Layer 4 of a small transformer language model trained on English Wikipedia (9 layers, counted from 0, width 96). Numbers have three digits each and are written without spaces.
A neuron's activation on a vector x is GELU(weights . x), where the dot is the dot product.

Input weights of the MLP neurons that the questions are about. A number n stands for (n - 500) times 0.0012.
n2: 505539416659550513327421436467574579361510284622595498512587584288647370590570432412699557367629594518443328560589468631458360461504412657559552547415482552378513342709531259466475431532381610279449652571538320458705526357530175537186412478434477649489470471574520527691487360506441565405
n24: 522256604643371528795417480480612371729395469537609398582649523353565410585532526442724591392685471478497522572429525197553530267634417355458501304965549654441602636437749387536477655460513492413358570621443387478351368636460676477490428445298532503475546572770305454562557560526464396606
n45: 488377438615612664523745223572382441406419418428457665534606530574242456630437412598651641353656466471647564586747606621546698725557434552438641457596583530475312489441646364458557515444684622510535495806374579463384630459600356360353456670493465499371584423237416362539555419462280401568
n47: 791388594414451544388455332448413439508512533517574628513541272432704406600336583538460373445486389411610580374569486635506423505603383421450291598573502524430574445599337549467814592350521590560527419509544145550372419370535495577445663414613614570607701494634537528519473458769494543482
n55: 281524309401239732612322555511677561455501275432444496415399614418368443695544721465509570580696473497521548738785341502522574524450442464546701651447600611505438522470351339584435494469474401490309519387480273458514292527472474363202552577612483478398446574568476504444470563636398633625
n69: 448504498596550541547452537346435397577459428673422780495357472612286565377637517528548620241704529361453458601384371381365619365502698358671518478608475405309586707433417347584612551558596403286446768502447661493428661461648363419486555499551587435511535509287652451511630370557435429532
n77: 350520632589364520693518637436556538517404452468563713517431556484478635391385349564444487209557463550580373435526583467602551420665445237514436324582561509536333597518456323517366376702239642339456453470485440289510407684444369346500450640373489547315371426597639600703324482532516467513
n79: 436599315655551515469425445439644549448428480571589562519636295265375550496505475615594414585677332627604405774426554784423528609316582568587699531456315652358258676440692494469579523278817402560236507443310594418582336631593529582457262416619707667464347579414344214660504511465551612550
n80: 420412592299560628472509588779661429736641355484380481505467578505381505400415644434366463603497330564384442642488535593528663491438423650423638584544483669460475482637524516551573171582468661499626503358428588567299522637568420558393548507756325352437505480289384538498299516460319530549
n103: 536329484549470474630569547347572594642331567382744451696521562524378593446434449411604488501777448397520745446420584505419552462627634522630553566653691370565297556499486623470476542664650345361474456521592386316303392550482378549365484549578512620505389593597333438330598491307615472546
n109: 474504444474439415452565718484663674519357533887415458536352423598552401435512588496597126542502582527333473439512692694401492581567482413420612388592545641409347669425410501473306476541541497703513548285411500389427502678446544561451388585412584295415546358692536498490430488547565486562
n115: 534460562447604705420604697530503472564649457414749494352662435587619638509546504367359752362475466530548397545564474528583593676525458468546677566584528449700459655584711505737420550506426406613475254549462572340500583622481508542184559654632446598579394645639591408647516528478479551463
n122: 577442529353648319387375443531481415431401518782511441442514560490632759417527547371555457596560638709369396365499613672578529412521501625469550403632318402468531502472459457595565441660572606442579620624337417517392533520525563687548518510364454313550692627468712627378502383549633486498
n127: 417522391611408449585520547484345542578367540599717480511495392528193547692394466603707486508543576371627381711603505631583409441531264564555582479462328649638349481546496481473552349398285639418445427464446629540528558555407406841389626487574502594419654480386783474330583446442580676594
n130: 442518693411444581817414416336396485601608582506264607490505506421568553546241589550481618442561393790495417520547355546426653601609409498576505524656617527647440586411377553567514463536363684454561371749652500526580374579450546618413513592615487799439458491526424356627497431477648350467
n140: 280485500438526431444649674472520646371550455540707482493576464344386343260494367524410376540591463488512591526346406527709653486344663495531505442385374524289660494285722296477608553442693598411483687463296375489675488564626444313742514528381497446652388607491715472381485300493492632559
n144: 434552526731455458441626572381227553450614452409158494510409708373481524434579480577355426316356520658483531470426493504623634565306458416492567505756534542398505582589377551390669487364324616442521572671454354773472521637446524524522674549521388788563433494379575469587527570705444375543
n149: 556563486415570547497503405448366293391463324586509482365486545472402495603512421443609563701622533526651492326397470637721498393610494566356476456517649547556644887597655488488612471450398499429374615329117455499463469635383241527384323346473500624292690402840464440458582454593558678506
n151: 518719313418279631440498464462674366687493309534688605471676510397763588648477391453438489359539458462647554525490615724340416456512467608375435651496506613287496461681515477542567354574482476437609540377531514462312509327372534588508507329515505529414522437326462262490660507464540541507
n158: 663490596405401603476420440580503624489565529576458546499368334624586674492375556538258682500540592421354766410466592479644485500222501469441548461583468430600559494482427478444307541399385807519488564617438489542583763457545508488569522338650579540615542360442573617545411426530436370765
n166: 508413500739469628497513474476589491719499493858752473479557771702663592462708467589573419324509578370542537461446520497458393670568458416451592380454406623260390626554460350628347521523616439655331490435447391378516512527544401649381636452493340277536377548567434763669386674497684470589
n173: 464520571575608483673441494562475499663487615375470608474499467761179476552420369659649705578568569573635382521456679741596258431467599273463653452706449581347247660342671403376636503624423325262467787658384607490435422681366484502574512331560486457463533432460436489359411501762436395424
n191: 694479350552589640491399501415702480439487383501548390578480406454721541314472353261395495682606273686410638322465461476422316640319529532476550484549386319521531631683464427486746610426308684583486488476410484434576505636548467507560487633472474549486364477447447262567427495375625531505
n192: 590475527550486472518588419452505528528603681511606678473395635393547388422285664637455561567621570422717392549461407588639556493472588282399637391586642424558405409463694479517281572704261391515524730540437762511739372572328470713521473416498643551369459499413517302413672372628517569417
n196: 421387547444728548551517523467404465554571544517438217422454620543539580578573467626328757339332338660570530535407318216692464628468320719537398441352447414500646663629601490508402325673537534506678694497446636328597566489584239418548478675628297723565434468547624361516268417617493510487
n207: 444407511514600666426659361484343596476496416528699362615369458434628518492715423461623760396446430512364602766343359397505429685727541736458474517424412318550598356506476492616483659493477516553265587458252520525523687657411435417520543418433573485450455519448634455556458385561401517700
n217: 640458613463603588607417403393493655488510570661367594484354503465493381617501384506525525575819442504532599638617298446415601526485654553593522480735330387422560401422645475492641424450603625428576258699341472626464461602575518653453528359551482594650562302277457245722498486435255363636
n220: 593441556624624743574475590369458338543601396385723664445711636632485328517562306447600532416538564533562298627789383463658464532421572442474616420732534453314656536462564556457563545484295644532546518645398378448502336700548448490653543344392320381658605494382438599569443369399353522578
n224: 596544489461532426608449257509457563578341390566567314466637645559797479589225567562598670556504539391376545742461678514406624510550569577582546547508667630469443532523457400443676583527508704595729459543364280591564635563374526352537609535717629447634521394500482648538485639521360544406
n230: 518551536747651530538478473255663565788498440605478719493437515431487281348287548566773565414610272631508639658384416296528527503384287600449510597481484538497494572454485586580551566580602552382575721521306520198595496500418455602546518562435288493505413467649388527503583262360817463622
n249: 509466322408534519671525625353437675330387217424612616652420450532531634441505499535483471610532420446275403580360639736422654435583386566721463487501483585483616520482534613613494327541344542586503430534379423661556420497357515462519297481410493659434621453503666602431317355367575455476
n252: 405441432470514596559507489664254408440492487403559246398490568378373512338404337656468619566324575528709583561685497356587426624402737450465517516663462631427504372620469535735414401810691391483572399588646630387395445495524384420519361406502448540510532600431629316609404384454357473623

Each question shows a token from some text and the vector x that enters the MLP there. A number n stands for (n - 500) times 0.0097.

" Center": 530623535425679354483653412497301359441436612429295561538610312458381370530588417466539404611379637460514395597592468506459515312517493511402544348359600455720390511653447510421382642433541674560569410563661359425575474449510580476313517430373623560499290570574525491597551490526572357469
Which of these neurons fires most? n130

"5": 657616514294580296368562475415567357586608491320400346417608404577565485451620428465554338588370742513594449594415462489388575437393535655545444326354296437685498456527453531425543533543525763576643548415450339551541450498394560557578435569412575372523356559473450652494537568562518429473
Which of these neurons fires most? n122

",": 502557423498533312454578528503520490545628458405313502323539453535507357542729611542528498355356500376552447610565396461638468384428477726545394446367535543656395318567480320345479695440346721608482616513657493521487480486246544566590439549393503376534402593385449580651514589564488493507
Which of these neurons fires most? n144

"|": 586650399492502355487413581452586504667617464522366431391564452564500377472669505616453434692539497495528484536424344467400479499549643643500438505326598511667662518604444453419335665447351593586632595592630418557439670611546375534561371622423655463404162413334477555430494540641504464575
The three highest activations, in order: n191, n196, n158

".": 590597372615483332586574500470593411646512468405344464407477342552389418540711524474461380711391480380514532540467278508482399551372661509648410374389556389620541382621586301528467720592593713595647399455638549545536588479497583582568400429342534433457297443525570499534577563581434545525
The three highest activations, in order: n191, n140, n217

"*": 537750465417518303477552504590393418550457521350483475429571472537485314432709541544493474642374662527436289746492553439375432467514583619453358495422439406631496385540375419560385533553508772569667667457638528575521519536598479494570535503412684546519323490585410732613504462603497441487
The three highest activations, in order: n224, n2, n207

"1": 474532448382532340490596532448490481591604581271245663561692654469534499446677408403485469581276509441478480504519522385529494438268501486467342436434420596489666360497507540459331522474559564376444455472615444630309412376594656563602570582566510555395448424428606477462650555601659500688
Which neuron fires most, and how strongly? n144, at about 2.8

"7": 576396475360497319280547537569610257628607701266324364358665533504567433546680381477561606590324661526548513427441492482458648414456504746501329570420427539534516469575475618317332456540580570433622458500503437539564434523509556508548409629360485429559474539430455501344571478560561511495
Which of these neurons fires most? n196

" ": 376692339574476410514572840555566545604526438320518486455472306612421461564649490439694491647420549330476465651492461497430476483652580614641451489414556531626585418494494433494409618670455613552605355529586328521379438668569612466442429523398527540403356393498405554406644591654435512571
Which neuron fires most, and how strongly? n55, at about 2.2

" and": 538552557535506363665497618408509494633417535300393336341503322529504493555845564477500421478420601113493518501319429464623512430566643579491467517629474534579543246535464395575425519395441561522559507481611571569478482435374585561530558510457500469531333506481476463572606456503469474665
The two highest activations, in order: n24, n207

"K": 487744559455401390435589488502431432446522510571363553603538541560458298462523401526480371524446649481650407483472459605479465264529372608419353536322624427632511498544483378463509492473570624586496347532547589689534228551402606678439592694444609505348594323654470636542508428505632416516
The two highest activations, in order: n149, n127

" (": 460606496499413343520467451507536477556517402482369655504562281555558301605783444585606464678350515415440460660580369400418428428454583623499564449504732538685519488458453277399490785390506569521499539447682365451509415509557557432421542670379475511488356533567447635589540580628548499559
Which neuron fires most, and how strongly? n55, at about 2.9

" N": 353515468663560361548581494567411375561369426387439426450425644486504326436538402632484342510465468410499425618580633385375461387711523498426388379463375613667605698381592380483492734519525514544520384541608429549426300596363540552375506605396637417335457365465453581670374459505527415473
The two highest activations, in order: n24, n77

"9": 516595499516466405343536626522567418678604539280253324374680510482481419561586459496440589425513540464513630546368412478424474373507452691475390514386540734629522450501520467342256603628732537473552519552692441476527548617624519645551480515421462552456453371352436476389626450677538467475
Which neuron fires most, and how strongly? n196, at about 2.1

"ob": 525566421353499455377543624643523554711392531493526517425480616527410323573675560537659579426547425430561549447480229413581551607517579422511486449463666489587497518480506485392477645389595461598620406565754615650258453607588468679446560537572468401461477368350360562752494503490385514423
Which of these neurons fires most? n217

" A": 511645627462620517524587485505413431554536455507410595405374419604544281535558433549527398489436516294696490590640431377306624318489536483471504445475464463682711454590572440290427652517489713519464428602576571484377496754543434462416419566539664379489362470439507607544396443620443444686
Which neuron fires most, and how strongly? n217, at about 2.5

"\n": 414604363558451292561616553412587517538484706451377453390542182465584437528666514524459366503517535576452483578505437449523464464529596664541450534259649517585697456408435424412479711505546610639664554588631506464437497581524517438507437509224454542383347470405567712393525524659462472606
Which neuron fires most, and how strongly? n140, at about 1.7

" version": 471612497613585434486705608542456464526372387411491308368536676666453489451658527600554398469510572266525382507441324598474446471429589502418390449360704637648429465592553560378560632515513608503541435631620601507469491414454691436419501574353617394530216491499531539577518481676645425356
Which of these neurons fires most? n166

" T": 589656504518570344490639529674487420561350585455459512469439576491468408455503506482575670640489734410610399579623471372409598467576500578385538466477517423586664537454608374500478643506628627486436433466555500571354161755541464532538563545438665498402533447461469733719573385667515449534
The three highest activations, in order: n24, n220, n149

" |": 568489398461506408428456505444604444712536511334345447480487362517568466424618538521433385808382450494465469502497382502415248413603628664536482431384632413651599462536504348443332648595324794550567445535602628528520363610510471496480485637467590440404286450406462473570608616595527499546
Which of these neurons fires most? n191

"6": 592611347332454320349603488530538454578567589267416466529586471330656403462512403419553531501292755502606425541487453597431412311514554705460388377370378467680702440490497412337598512452678600513440393400476461480605535602477694534371474527489589649520414469459447440537536569492521507415
Which of these neurons fires most? n151

" star": 250570414482488388466583646646558545568495540412338419449443692537420497434659558436582492527499584468564331328396322719533501467400449546394440406386719567642442450450704568297625691546473630620554495626704540516378501334428614571454528425441553504391343471463426550517452422622411477544
Which of these neurons fires most? n144

" of": 506696481485546338497366538442433430688265524479523563222380284535410583409618468565442426554464480293572441530464379474553379480509544604482429535392619417483596525491595619523467757223607538532390437498588561438444442588435550622571473423512473476436449572481508548641672358616580410657
Which of these neurons fires most? n79

" Ma": 490585370433518340584420595620360361447452679396385569409407611399425416483598417516563621425511558442610477657558447562458516446553538537397557403556466512602697464603657518343474674412580660508376435406494635456495374725457466503450459383378752507471204319445400579456391370555600466598
Which neuron fires most, and how strongly? n79, at about 2.2

" the": 593612450499539340564515496523595487713467520404371464439583346616515424509682597618514342643596590194625542629408397525563503447439573645493445502387500486628734468542395348438432713469336602521527508661666450520434661581389385534411360531447502438500341442431513521501487593534436401543
Which of these neurons fires most? n158

"4": 527580462424629345420644368466503509538620516346371474535451522431527398399591382507502627397326488453438598538467439490206564284475537568581349349363445516646560707439404394386357510603631550350365383587635357533622477567619605582463418483353649445514536446346395433482580531511553443569
Which neuron fires most, and how strongly? n69, at about 0.97

" in": 450483483609541231556541585523521389655510418314427560475445323556422466494636612520395449571415545168394557566404461618484388269495568531542506581444669460662454402522511387422584665275509520361635548517667460555436562469448529633510406556505596460516263534571410552558557586541451481533
Which neuron fires most, and how strongly? n103, at about 1

"Legend": 558792438491516274444387507414345568547332592487311395428508373605350447398531478512617425496442575606614422598582556550427480441358480532425524472360626340477455645579655483458608691485622579507585294602750493448534392446415533434346654549433546438467404539477487444564460566546636347529
Which of these neurons fires most? n79

"2": 552674401318438254495536435442634389676550516290326499509652458624580319377612454544471410549343701478564505515455497420379560524416618558467417373306362485600496490620551413592424561514502728532622576589644362595573442473551532610565406558369403502493396434478472516512587526545626357635
Which of these neurons fires most? n151

"3": 555594331348385377477572430433456424581621413234343534453592528475449375365615433483592478574300548470631403496409543653446436383443601745515355370347508569551583445561351547537354539583515707649502456543570500631634510395482632571438532631397553413460506381466650637489539601490540541691
Which neuron fires most, and how strongly? n249, at about 1.2

"ing": 492505440593487337545582555387519518752486447349394333387475273498459508421672617575609419682550646270703463438426339538542583457398495474429455435408469454697450457504460642543422707352676537527558532596736562448435539523372538536479499548523458311452343552545497529586559520566445436592
Which of these neurons fires most? n103

"–": 547811414455506413452451510674426437651559575257412527439547575419621497443686592460572664451357476510576427559596385325699417434577428631316471466416516497517625453474542358355455700549590573499485496480613442482422608681497552590403466569374456483473302505359494569475574587750555474492
The two highest activations, in order: n196, n207

"mit": 398485466529593545449504529562440398558407662407407345317406452742451519476465594477415441371462493590664414397594477491435525570260581551512473377483601442641516402571663613443283675341466645584239376552602558522432523431591414734441528586501639498266495488452436470459560361554536483670
Which neuron fires most, and how strongly? n158, at about 1.8

"it": 601629533599491491560730559516545440789503654402505319523372455629541386486540559648681335421368547329721573547412386443586641535361471519561415360436456577641483517469493604590410556255433679550486509409589495505525511543384569459414607410482616451581397491495615665665514454579508450609
Which neuron fires most, and how strongly? n166, at about 2.4

"ata": 419412479499466611344424569544354521502313613550458465414587396524419308408720509522480340575323634500445420544307347582366610575484433414561352468362536295691487628430622498404468487498465759398426300542611470414599389431500675645621500479501527387518396454492562517418470390462549500432
Which neuron fires most, and how strongly? n140, at about 1.4

" New": 463607616339702338359368568501382444515449614361518342347461635459498365515653548507601486654442582338615361645503447530391256385350673536550479599459424485489450657542604498516486676561483383532380406460669444520495531618514418645440527400550525384393507483434409559604590457585361351473
Which neuron fires most, and how strongly? n173, at about 2.3

" out": 330684439622529387641412477576517476610532378342511612445427571687420509468634586499442588364410530373584289575344237561470470427433357514527446605337620435629349396439364469483573661398596414491631491412575549546518382502511482683495517550505587273332329565539494562627402477504362506514
The two highest activations, in order: n55, n69

"al": 494524510577520386445647521479528526872503583311378478510581386530550476454615499564641383528391592176603419422352426485577510601429572460464431293381612435591478459490441527548549560387558665594590406547754568423390505392550464530397525450422555473442317562575600471661553396599509443578
The two highest activations, in order: n166, n47

"G": 622707448561558516466714585586468517561430366554503417515405673617355349509638546590478430454451496490598513585429532514477493535515465717463387606447504486649583452595477505452338602314500540511547386662552649515382281609533511663233589470379600424327456344312546647657480363568534490469
Which of these neurons fires most? n127

" Southern": 521572603419610486493509609510345539505457592231442569343541451507619339491666444531556347619411522257658449583427528613493239441605502440365525636185523529491466502554439492466341573560527491586425530498746567489422427644501579533488457537422648495502423322462515496726477503488470365487
Which of these neurons fires most? n109